Layer 4 of a small transformer language model trained on English Wikipedia (8 layers, counted from 0, width 128).
A neuron adds its activation times its output weights to the MLP's output. To switch it off is to set its activation to zero at one token and run the rest of the model.

Output weights of the MLP neurons that the questions are about. A number n stands for n times 0.0062.
n2: -35 -36 -53 -25 -26 -3 2 -20 5 68 29 43 26 53 -22 -26 -50 15 -4 20 -12 -36 -6 -17 -11 -23 9 -18 31 -30 40 28 27 -6 14 -80 -39 26 8 -25 45 26 -38 4 -23 13 3 27 -34 -11 -13 -5 36 -1 18 -11 -8 9 19 -23 24 -20 -7 14 -6 13 1 30 31 6 -24 -33 5 12 26 18 -54 6 -12 0 -32 51 78 10 0 25 -10 -24 5 4 -41 57 -3 17 3 44 -3 -15 15 -28 69 7 54 -19 1 24 2 18 6 -27 -21 40 -31 -7 23 40 22 -34 -10 40 -19 -34 34 39 -41 -37 29 52
n61: -18 -11 -62 17 -11 -24 28 -42 -18 -25 37 28 -31 -11 10 -36 27 38 -9 14 -32 9 -29 -17 6 -23 -14 19 10 6 -9 -46 39 -7 -28 49 -9 34 -43 -30 -63 -29 22 4 -2 7 -23 30 15 -13 12 -6 -10 -21 -6 3 -12 17 -12 47 -46 2 0 1 52 6 48 4 -8 -61 -16 44 -13 14 13 17 21 -12 1 -17 31 -7 33 -13 28 41 13 -17 5 32 -20 -34 50 -12 -1 -73 2 -26 27 -18 -18 21 30 6 -2 -7 18 24 -4 73 -7 -2 -6 57 16 -20 -17 -1 68 57 28 -36 34 -8 -7 4 6 30
n65: 7 34 -14 -1 11 -24 -43 -19 -18 26 5 5 25 42 5 38 -15 -1 10 -29 32 -36 24 -24 -62 -17 15 -9 -5 -19 2 22 -3 -3 34 42 19 -9 -6 -17 -4 -51 -23 9 14 -12 1 -1 -38 5 12 9 -55 33 -12 -18 2 24 -6 23 42 7 -2 15 -29 -16 2 -64 -25 54 14 -46 -57 -5 28 -12 62 -4 -30 -5 -13 -39 -2 -5 27 -41 7 27 -5 -4 -22 25 28 49 -37 -39 -50 10 -8 32 14 -1 -94 -12 -17 83 -27 -22 3 17 8 -13 -28 8 2 20 -15 -35 -22 10 -16 -4 41 38 -11 -10 23 18
n116: -39 -16 -28 13 -39 -15 -9 -15 14 -22 -6 31 -40 53 -30 -2 -35 -18 44 3 13 -18 8 4 35 16 39 5 -26 15 25 28 55 21 13 25 16 -25 10 -30 -25 31 2 23 24 33 -1 -9 5 10 17 -24 22 36 -21 22 -21 2 -7 28 13 -52 -29 -21 -15 -6 -2 40 47 -25 12 -31 0 -14 41 -57 -32 -4 27 -16 13 19 -11 23 -8 9 -39 -25 35 -8 31 81 -14 11 23 32 -10 6 -18 -3 -52 -35 2 -15 -2 -6 14 -21 30 30 55 -20 -52 -41 19 -6 -26 14 -13 52 -14 -13 15 17 6 -14 39 -19
n131: 32 14 -31 -41 -7 -3 -17 -5 44 9 15 8 9 -6 -19 -5 14 -30 -39 -21 -7 -54 -45 38 -28 28 5 -38 22 -50 -15 6 27 27 77 49 5 3 35 9 24 0 -20 -1 11 2 9 45 -5 -10 -32 -2 -4 41 -31 14 -38 -20 -15 39 20 -18 15 19 -3 2 -25 -75 -46 25 -23 -49 -13 -15 45 -5 2 24 6 -21 50 34 6 26 18 47 57 24 12 -61 -4 13 18 22 10 -3 8 -2 -1 -2 21 -13 9 1 23 2 9 -35 -19 14 -24 30 41 13 9 13 -11 12 -5 -24 -6 -23 10 -15 -31 30 -5 -61
n142: 17 27 9 1 -36 -11 25 59 -47 -12 16 -2 20 -4 -13 -9 15 26 -60 -28 16 -28 -2 -17 29 -20 -44 7 -9 3 -13 23 -18 65 12 66 -37 -20 34 23 26 -26 -31 11 -35 -20 4 -20 -29 -18 22 6 16 21 7 37 19 -12 -17 -3 10 62 -27 16 7 -26 -4 -51 -33 14 43 -15 8 5 6 0 -17 0 -10 -21 27 28 30 27 -23 24 54 -20 9 35 -3 -34 -2 1 7 5 23 -7 20 -13 42 -2 37 -47 4 6 -10 -25 9 17 57 -27 -7 -14 29 -38 28 29 -5 44 36 -10 -8 -20 -19 25 13 -16
n152: 6 25 10 -3 -36 -4 8 2 12 -2 -31 -38 59 -34 -34 12 -32 -2 -37 23 27 -36 28 4 9 -22 13 -9 19 -64 21 -2 13 1 7 46 43 -14 14 17 -7 37 20 9 24 -32 -1 -21 -15 -29 24 -2 29 26 -24 -23 7 -37 1 6 -36 31 5 4 -38 20 -15 76 -18 -16 12 14 -33 20 12 -5 -63 -31 -44 18 30 -6 29 31 -33 1 -11 2 -9 20 -16 66 0 63 -13 -77 -41 -35 20 -7 -35 -50 -1 17 6 -12 -43 -12 -1 -11 21 49 -3 20 33 25 -22 5 7 44 23 -13 46 -35 -5 16 11 -12
n154: -2 -23 4 6 47 16 27 -42 -39 -16 15 39 -13 42 9 -69 31 3 -2 6 -2 1 -3 -13 27 -30 17 3 8 14 48 -28 -35 15 10 -43 20 22 -8 -36 1 12 -22 20 30 23 -18 1 0 29 -7 -6 -7 -17 32 33 18 -21 43 -73 20 -7 12 -36 -39 32 -3 12 18 30 -23 37 -22 19 -23 -4 -3 61 -63 34 -81 24 26 -22 -48 -17 -38 -15 -7 15 -40 9 63 6 17 -41 7 -18 1 -2 21 -19 -24 42 5 64 12 28 -24 14 26 -17 4 10 -19 -44 27 -11 -15 -46 -26 1 31 57 -19 22 -43 -41
n158: 19 -90 43 -13 17 37 60 22 -23 -14 -11 14 0 -64 32 13 -58 -6 -2 32 -34 9 -20 -26 -15 -8 13 -12 8 1 -2 -22 14 -29 -8 -11 2 39 -2 12 5 4 23 22 -38 -49 5 -21 -10 -31 4 25 13 -34 -2 -29 5 6 0 4 -17 2 2 -8 -7 18 24 18 34 -5 45 -39 56 27 -1 -18 1 -19 -17 -25 -12 -33 -29 -23 -48 19 -23 12 4 -27 -13 -60 -23 12 24 8 2 5 -5 49 12 19 -14 8 -18 -52 -21 8 -4 -17 4 1 -19 25 -30 -33 22 16 27 42 7 -45 -15 16 -28 -5 -50 2
n162: 32 -32 28 31 6 38 -26 -8 17 -6 -45 42 -9 12 16 2 -20 -21 14 -5 9 -19 -10 -12 37 -10 -15 35 -7 -15 -9 13 -33 -12 -25 23 18 -36 33 28 -22 -24 -23 -16 3 15 -31 -1 -5 -54 -9 -7 60 4 27 0 -48 -1 39 -11 1 13 -24 -20 3 6 22 25 -30 -21 24 14 -30 16 20 20 -13 23 -8 -13 26 -3 -1 -31 9 6 -68 -30 7 32 8 -8 -38 12 9 20 4 -64 12 -36 48 13 35 22 -41 -3 27 -73 8 1 0 -34 63 -20 -9 41 3 -36 -24 -1 1 -10 -11 -18 -6 10 -10 21
n184: 27 -8 35 -8 28 -24 -17 -44 12 -3 -30 2 -2 9 -36 6 -41 -21 22 -34 15 43 -31 -25 -1 -9 -11 6 37 23 -10 31 13 -30 42 26 -3 -11 25 31 -19 -15 -8 -43 0 30 7 -7 -11 10 -22 23 27 7 6 -26 -34 1 -17 -3 9 -2 1 1 -18 -17 -43 21 -18 -31 26 -12 22 -44 21 -8 19 -29 -18 -1 41 -12 -6 5 49 -25 -29 18 53 23 38 13 57 10 9 43 28 32 18 -8 -8 39 14 -12 29 -76 16 21 12 -6 57 -18 -26 20 17 1 15 -26 -28 -10 -7 29 -11 13 9 -28 13 -12
n185: -7 -28 -4 9 37 -3 4 20 -19 -19 -36 -10 -35 -9 -13 -18 -19 1 -14 -13 -21 -10 20 35 -11 8 -29 42 -22 -10 3 -2 26 -18 33 -18 -44 13 2 -9 -16 25 -1 24 6 66 27 39 1 1 10 -17 -20 -37 -16 6 -38 12 10 55 2 5 1 -10 12 -14 -22 -47 -44 40 -21 -2 14 48 25 -38 -27 40 39 -6 9 11 -51 14 0 -9 3 4 -33 26 49 -24 -44 -27 -18 19 4 42 33 57 -17 0 61 13 -9 -7 25 8 11 15 29 -18 4 -4 47 -58 -24 15 -32 -27 -16 24 -45 -6 7 -43 15 9
n229: 3 -21 -32 1 33 58 -5 -12 42 -30 33 -52 5 -19 6 23 -29 8 54 21 -44 -57 33 -18 -7 -23 -36 -42 38 26 -47 7 -28 -11 2 58 -54 7 5 -12 -41 -20 -10 21 36 2 22 -39 8 11 36 47 48 9 -40 -11 -26 1 -18 13 17 -3 -47 7 -7 -27 16 3 -6 -19 10 -2 3 9 -12 -13 -7 -6 23 19 13 -23 43 -16 38 -15 7 30 36 -69 -20 -18 -5 5 -9 -4 27 -41 23 23 -31 39 -14 24 1 -63 -2 51 -2 8 -7 22 -6 -35 28 -13 11 1 -2 -49 -12 1 29 -25 12 8 -6 -10
n250: -40 1 -32 -22 -16 -51 -10 35 55 -17 -30 24 -36 -31 0 -4 -37 14 -9 -15 22 -22 -9 42 -47 -33 -1 5 24 -31 5 -7 -22 2 23 -2 3 14 2 44 18 -2 2 -50 -32 26 -1 14 31 -8 14 -19 -27 -12 -16 47 -63 0 -13 30 17 -12 -6 35 -41 23 22 -5 2 -28 1 27 19 -16 -28 -16 23 -22 18 -2 -10 9 36 -15 -36 32 57 -6 4 57 24 57 14 3 -17 19 -64 24 -2 17 -19 2 31 -25 19 46 -12 3 -1 35 5 -11 -26 -35 3 3 61 -11 -18 -4 -25 43 -6 -8 56 10 11 -21

Each question names a token from some text and the token that comes next. It shows the activations a of the neurons there, in the order above. A number n stands for n times 0.23.

Then comes g, the gradient of the next token's log-probability with respect to the MLP's output, scaled to length 1. A neuron's effect is roughly proportional to its activation times (output weights . g). A number n stands for n times 0.0039.

"a", then " L"
a: 1 0 -3 -4 1 -5 1 3 9 -1 -2 0 -1 2
g: -15 -11 40 -8 -26 -11 -8 -29 20 11 36 -5 -42 -8 36 9 -14 0 -45 4 6 -14 -43 -14 -9 13 -24 6 -6 -7 16 -22 -22 -33 7 -10 17 -1 1 -30 6 -16 19 21 6 -47 -17 -16 12 -10 30 11 35 -26 11 29 -18 39 24 10 -17 2 16 -17 -13 27 -6 -38 -2 -49 -4 -5 31 -7 39 12 2 8 26 48 0 -33 -5 -28 -34 27 16 17 22 -34 -20 -27 -2 27 5 10 -28 1 -59 -40 43 -25 -7 -19 31 41 -6 31 36 -24 -5 22 -4 -1 -28 6 5 -15 -4 -21 -5 -20 31 -3 -4 -1 -1 -21
Switching off which neuron hurts the next token most? n158

" h", then "om"
a: 12 -16 -1 1 0 0 -1 -14 -2 2 2 1 0 1
g: -24 16 15 3 -6 -1 -40 31 -7 -1 -14 3 -36 13 -11 3 -17 10 -34 -38 4 -11 -22 -25 -7 21 -17 14 -80 -34 -2 54 -61 -41 -3 20 1 17 23 3 41 -28 11 15 -16 -9 30 -31 -28 -25 -22 -6 -22 -11 -53 -10 15 -13 8 -59 -3 3 -11 -14 12 18 -13 14 -12 7 11 -28 16 0 5 -5 -18 38 1 -21 16 -44 4 3 -2 3 -35 15 19 -21 7 -13 7 -18 -7 -31 -1 10 24 -7 7 37 -7 -13 -13 4 -1 -1 31 2 1 -45 30 33 10 5 -1 -8 -15 27 2 -6 -17 21 -44 -6 18 -30
Which two neurons, each switched off alone, lower its probability most, in order? n61, n154

".", then " W"
a: 3 -2 0 1 6 1 1 2 2 -1 -2 -1 -4 5
g: -5 -17 -3 -6 -58 -9 3 -11 36 4 -1 -18 -20 20 1 19 -1 -16 -11 -3 -41 -6 -24 28 -18 33 -51 21 12 -14 7 -11 16 -19 22 -16 1 11 46 6 13 -42 -4 -7 -3 4 31 -13 -14 41 16 -13 -7 27 -10 2 -17 1 -6 12 20 -7 50 -7 4 21 -9 -1 -20 14 -24 -1 15 -25 26 62 -32 -3 -6 19 3 43 -13 -10 4 13 -12 10 13 -13 -17 30 26 20 28 -33 -25 -9 -33 -45 25 21 22 27 -13 16 -18 11 19 -24 67 3 -8 11 -23 52 6 40 23 -13 -34 -12 1 -34 11 32 -5 -3
Switching off which neuron hurts the next token most? n131

"g", then "g"
a: -1 3 0 0 5 1 1 0 -3 0 -6 -1 0 0
g: -11 20 13 9 31 22 45 11 1 -8 11 -24 0 21 8 5 45 14 -3 40 -48 -27 -32 12 -6 5 8 -3 -29 43 -24 -36 -31 -14 9 3 7 13 -40 -40 6 -12 -20 23 -1 13 18 16 29 2 -14 -15 11 -8 -6 -6 24 14 -32 -7 -11 27 30 -12 8 -24 23 35 -17 -24 -8 23 22 10 -12 6 -23 22 -7 -3 2 33 -8 11 -52 -5 27 -15 30 9 -2 30 22 -18 -2 10 -7 -12 -38 -61 -56 24 60 -7 -40 9 10 13 14 1 -10 9 38 -13 48 5 6 -5 -8 0 -27 -25 10 -16 -24 -4 -26 4
Switching off which neuron hurts the next token most? n184

"ot", then "o"
a: -1 0 -6 1 -1 4 1 1 0 -3 0 -3 5 4
g: 13 29 -1 -19 -36 3 5 21 -11 -11 -19 -21 36 10 20 -14 21 2 -27 52 -45 -12 -36 12 -9 25 -36 19 -9 -24 -34 -10 20 -14 -2 -32 -27 -14 -16 11 -3 -17 15 -2 -15 14 -23 6 25 -29 27 -5 -10 33 -10 -6 20 -50 3 -1 31 -33 -8 7 7 -31 32 -10 -10 -8 -2 -31 -16 -2 13 -21 25 -8 20 18 4 34 -14 13 9 -32 5 45 -21 11 23 -35 68 -57 -8 -14 9 -14 17 -20 2 -4 35 20 36 6 -19 -51 -4 2 8 -35 17 14 -4 14 9 19 4 -20 1 23 -25 -16 -17 19 44 20
Switching off which neuron hurts the next token most? n142

"\n", then "|"
a: 0 1 1 1 0 -4 0 1 0 0 1 1 -1 5
g: 4 -39 46 20 11 26 16 -26 33 6 -25 17 10 3 -23 30 25 15 -2 35 -1 11 9 0 1 17 -8 4 24 -5 19 12 13 27 -11 -52 10 29 -51 -22 -20 0 -5 22 19 14 -28 -7 -13 22 -16 10 10 -14 3 -7 -12 1 -24 17 40 -14 -25 18 2 -10 10 17 4 -11 -3 2 -15 26 35 44 16 -5 -80 27 -17 21 20 -6 6 -13 12 -7 5 -28 46 -43 26 10 -30 -9 -22 6 29 -23 -8 2 -21 -44 2 -8 33 14 40 -9 5 5 0 34 -14 1 -38 -10 18 -8 -2 29 -26 -34 -29 -17 -41 34
Switching off which neuron hurts the next token most? n142

"Z", then "A"
a: 1 0 -1 1 0 0 0 -6 6 -4 -9 0 0 -4
g: 3 5 15 -19 -14 -21 11 -28 -26 47 17 -20 -27 -9 15 17 -13 -5 -14 1 33 2 5 -17 9 -12 3 18 -1 15 6 -18 14 34 94 -16 -8 39 -11 42 -3 -18 -40 6 -15 20 12 27 2 6 -23 37 -9 -12 -1 -9 13 -9 -29 -9 4 13 4 5 16 11 57 11 4 3 -23 31 0 -3 14 -15 -3 -6 27 15 -1 35 10 65 -11 -11 36 21 -5 -17 8 23 -10 26 -17 -6 11 -25 -14 12 -11 -42 34 1 45 -1 46 10 -10 25 -33 -9 -3 23 8 -53 -23 6 -8 15 -4 36 35 -18 23 18 -10 -17
Switching off which neuron hurts the next token most? n162

"1", then "st"
a: 1 -1 0 1 1 -1 0 0 -1 0 2 1 2 -2
g: -3 -6 28 23 10 16 3 -52 24 0 -37 16 -3 32 -5 32 -29 -2 0 -1 17 -11 9 17 5 -1 -20 -28 -11 27 -17 -22 15 6 -38 -20 -10 13 -4 15 2 19 9 3 17 -24 -6 -5 -9 -29 -32 -45 51 -8 25 -63 -8 30 30 6 29 -19 9 18 -19 31 -29 1 -29 4 21 -37 -4 -6 9 40 7 55 17 -55 -20 -16 1 -9 -19 -20 16 -11 -12 0 -18 7 -19 4 18 -11 9 22 25 2 -35 -16 -58 24 14 -7 8 18 -51 0 22 16 -2 10 40 1 26 19 26 23 -7 13 2 9 -49 -12 -6 19
Switching off which neuron hurts the next token most? n250

" n", then "am"
a: -4 3 3 -36 0 4 1 -4 0 0 1 0 2 1
g: 6 12 27 35 31 -25 43 7 -22 -31 6 -48 -2 -14 -16 -10 49 -12 19 -34 4 16 -17 -21 56 -3 -10 -28 12 13 14 -3 9 28 34 -22 16 -7 6 2 10 22 15 17 -38 6 9 21 -6 35 15 51 17 -38 13 -1 18 -3 -8 31 1 -25 -50 4 56 11 -2 33 -11 3 46 2 -23 -24 2 -31 -6 -11 19 20 -3 17 7 -26 39 -20 -6 -34 16 -16 25 -16 22 -6 18 29 -15 -17 -30 -4 29 13 25 -20 11 -20 -18 22 15 0 -43 20 -12 -14 12 -7 9 -23 -28 -14 45 6 25 -20 -15 5 4 12
Which neuron, switched off, raises the next token's probability most? n65

"he", then "re"
a: 1 -4 0 1 0 0 0 0 -2 0 0 0 -3 -2
g: -11 -20 19 17 1 -21 25 -14 -28 -28 5 -22 6 3 40 -28 22 8 -1 15 -8 27 16 7 9 27 29 10 29 8 66 7 42 9 9 -13 50 11 -6 26 9 -20 -8 24 -25 9 4 26 -6 27 7 4 -12 29 29 -17 -37 -45 -9 -31 -11 -13 -4 21 43 -32 -14 -10 34 -38 -28 24 13 -18 24 40 4 -13 -5 -9 -10 -40 2 -4 15 32 27 -22 47 8 -1 -4 -13 21 1 -20 -9 4 -15 12 -14 -6 -34 -27 32 31 9 29 -14 24 -3 -26 -25 38 -20 46 -8 -13 -29 4 -10 18 3 -3 9 8 3 55
Switching off which neuron hurts the next token most? n229

" w", then "id"
a: -35 -25 3 0 -1 -2 -1 0 0 0 1 0 4 -5
g: -7 74 -10 -18 -2 -8 5 -16 -13 40 30 14 -12 -9 -22 -11 -21 -14 33 34 -4 14 36 11 -19 36 17 -15 24 36 4 29 11 -38 -2 26 1 14 2 -15 12 46 3 -42 9 -34 -2 5 -21 -6 -18 -1 -6 44 10 24 -24 38 -2 -3 -10 0 25 -10 -29 29 10 16 -2 16 -15 5 -33 -5 -24 -17 6 39 32 -28 -28 43 -3 25 -48 26 -20 5 -29 4 -11 56 -18 -1 28 -15 -24 10 2 -36 -2 -10 1 -6 -14 25 -30 -39 13 -20 22 15 31 -25 18 -10 -3 -30 4 13 -9 -23 -25 4 22 3 20 15
Switching off which neuron hurts the next token most? n61

" d", then "on"
a: -12 -3 1 1 -1 -2 -2 0 -1 -1 1 0 1 -28
g: 32 20 -25 -7 38 64 27 10 -9 -14 41 -18 12 14 -40 -24 -11 12 6 37 -49 -36 -1 -1 5 7 -1 9 -2 12 21 15 -31 -25 15 15 -13 -2 27 -34 1 6 -17 14 -15 17 -32 -24 -4 3 9 -13 -28 -8 -12 -8 -22 10 3 -23 -48 -35 6 -5 -26 11 5 -9 21 25 14 -33 20 -28 0 20 6 -14 9 52 -28 -28 -32 -28 4 -6 -44 -45 -26 -8 -14 -29 23 15 3 19 29 1 13 8 12 6 -16 0 -19 -4 -5 27 -10 -17 -71 23 -13 11 1 -9 -3 -37 21 13 32 -37 -7 -3 -14 -25 -3 -32
Switching off which neuron hurts the next token most? n250

"t", then "ed"
a: 1 -6 2 2 0 -2 -95 1 -1 1 0 -1 0 -2
g: 3 30 16 15 49 -3 31 -18 51 -5 32 20 3 2 35 -44 -10 -14 -27 10 -10 8 -39 28 10 9 -5 -3 18 -4 -3 8 -31 -29 -33 -57 4 17 -23 32 -4 -9 -1 -36 -13 16 16 -3 -14 1 -35 -28 2 -8 -5 -37 19 -58 -16 45 -17 -5 38 -11 -39 -21 62 11 -22 23 25 11 -8 -15 -15 15 4 6 -23 1 -20 8 1 25 12 -10 9 12 -43 -25 24 -20 16 -28 15 -60 -18 2 -9 -7 -17 18 -11 14 4 -20 7 -28 4 1 -4 6 8 -6 -19 -42 26 7 11 3 -26 24 3 -8 -6 -13 12 -38
Switching off which neuron hurts the next token most? n152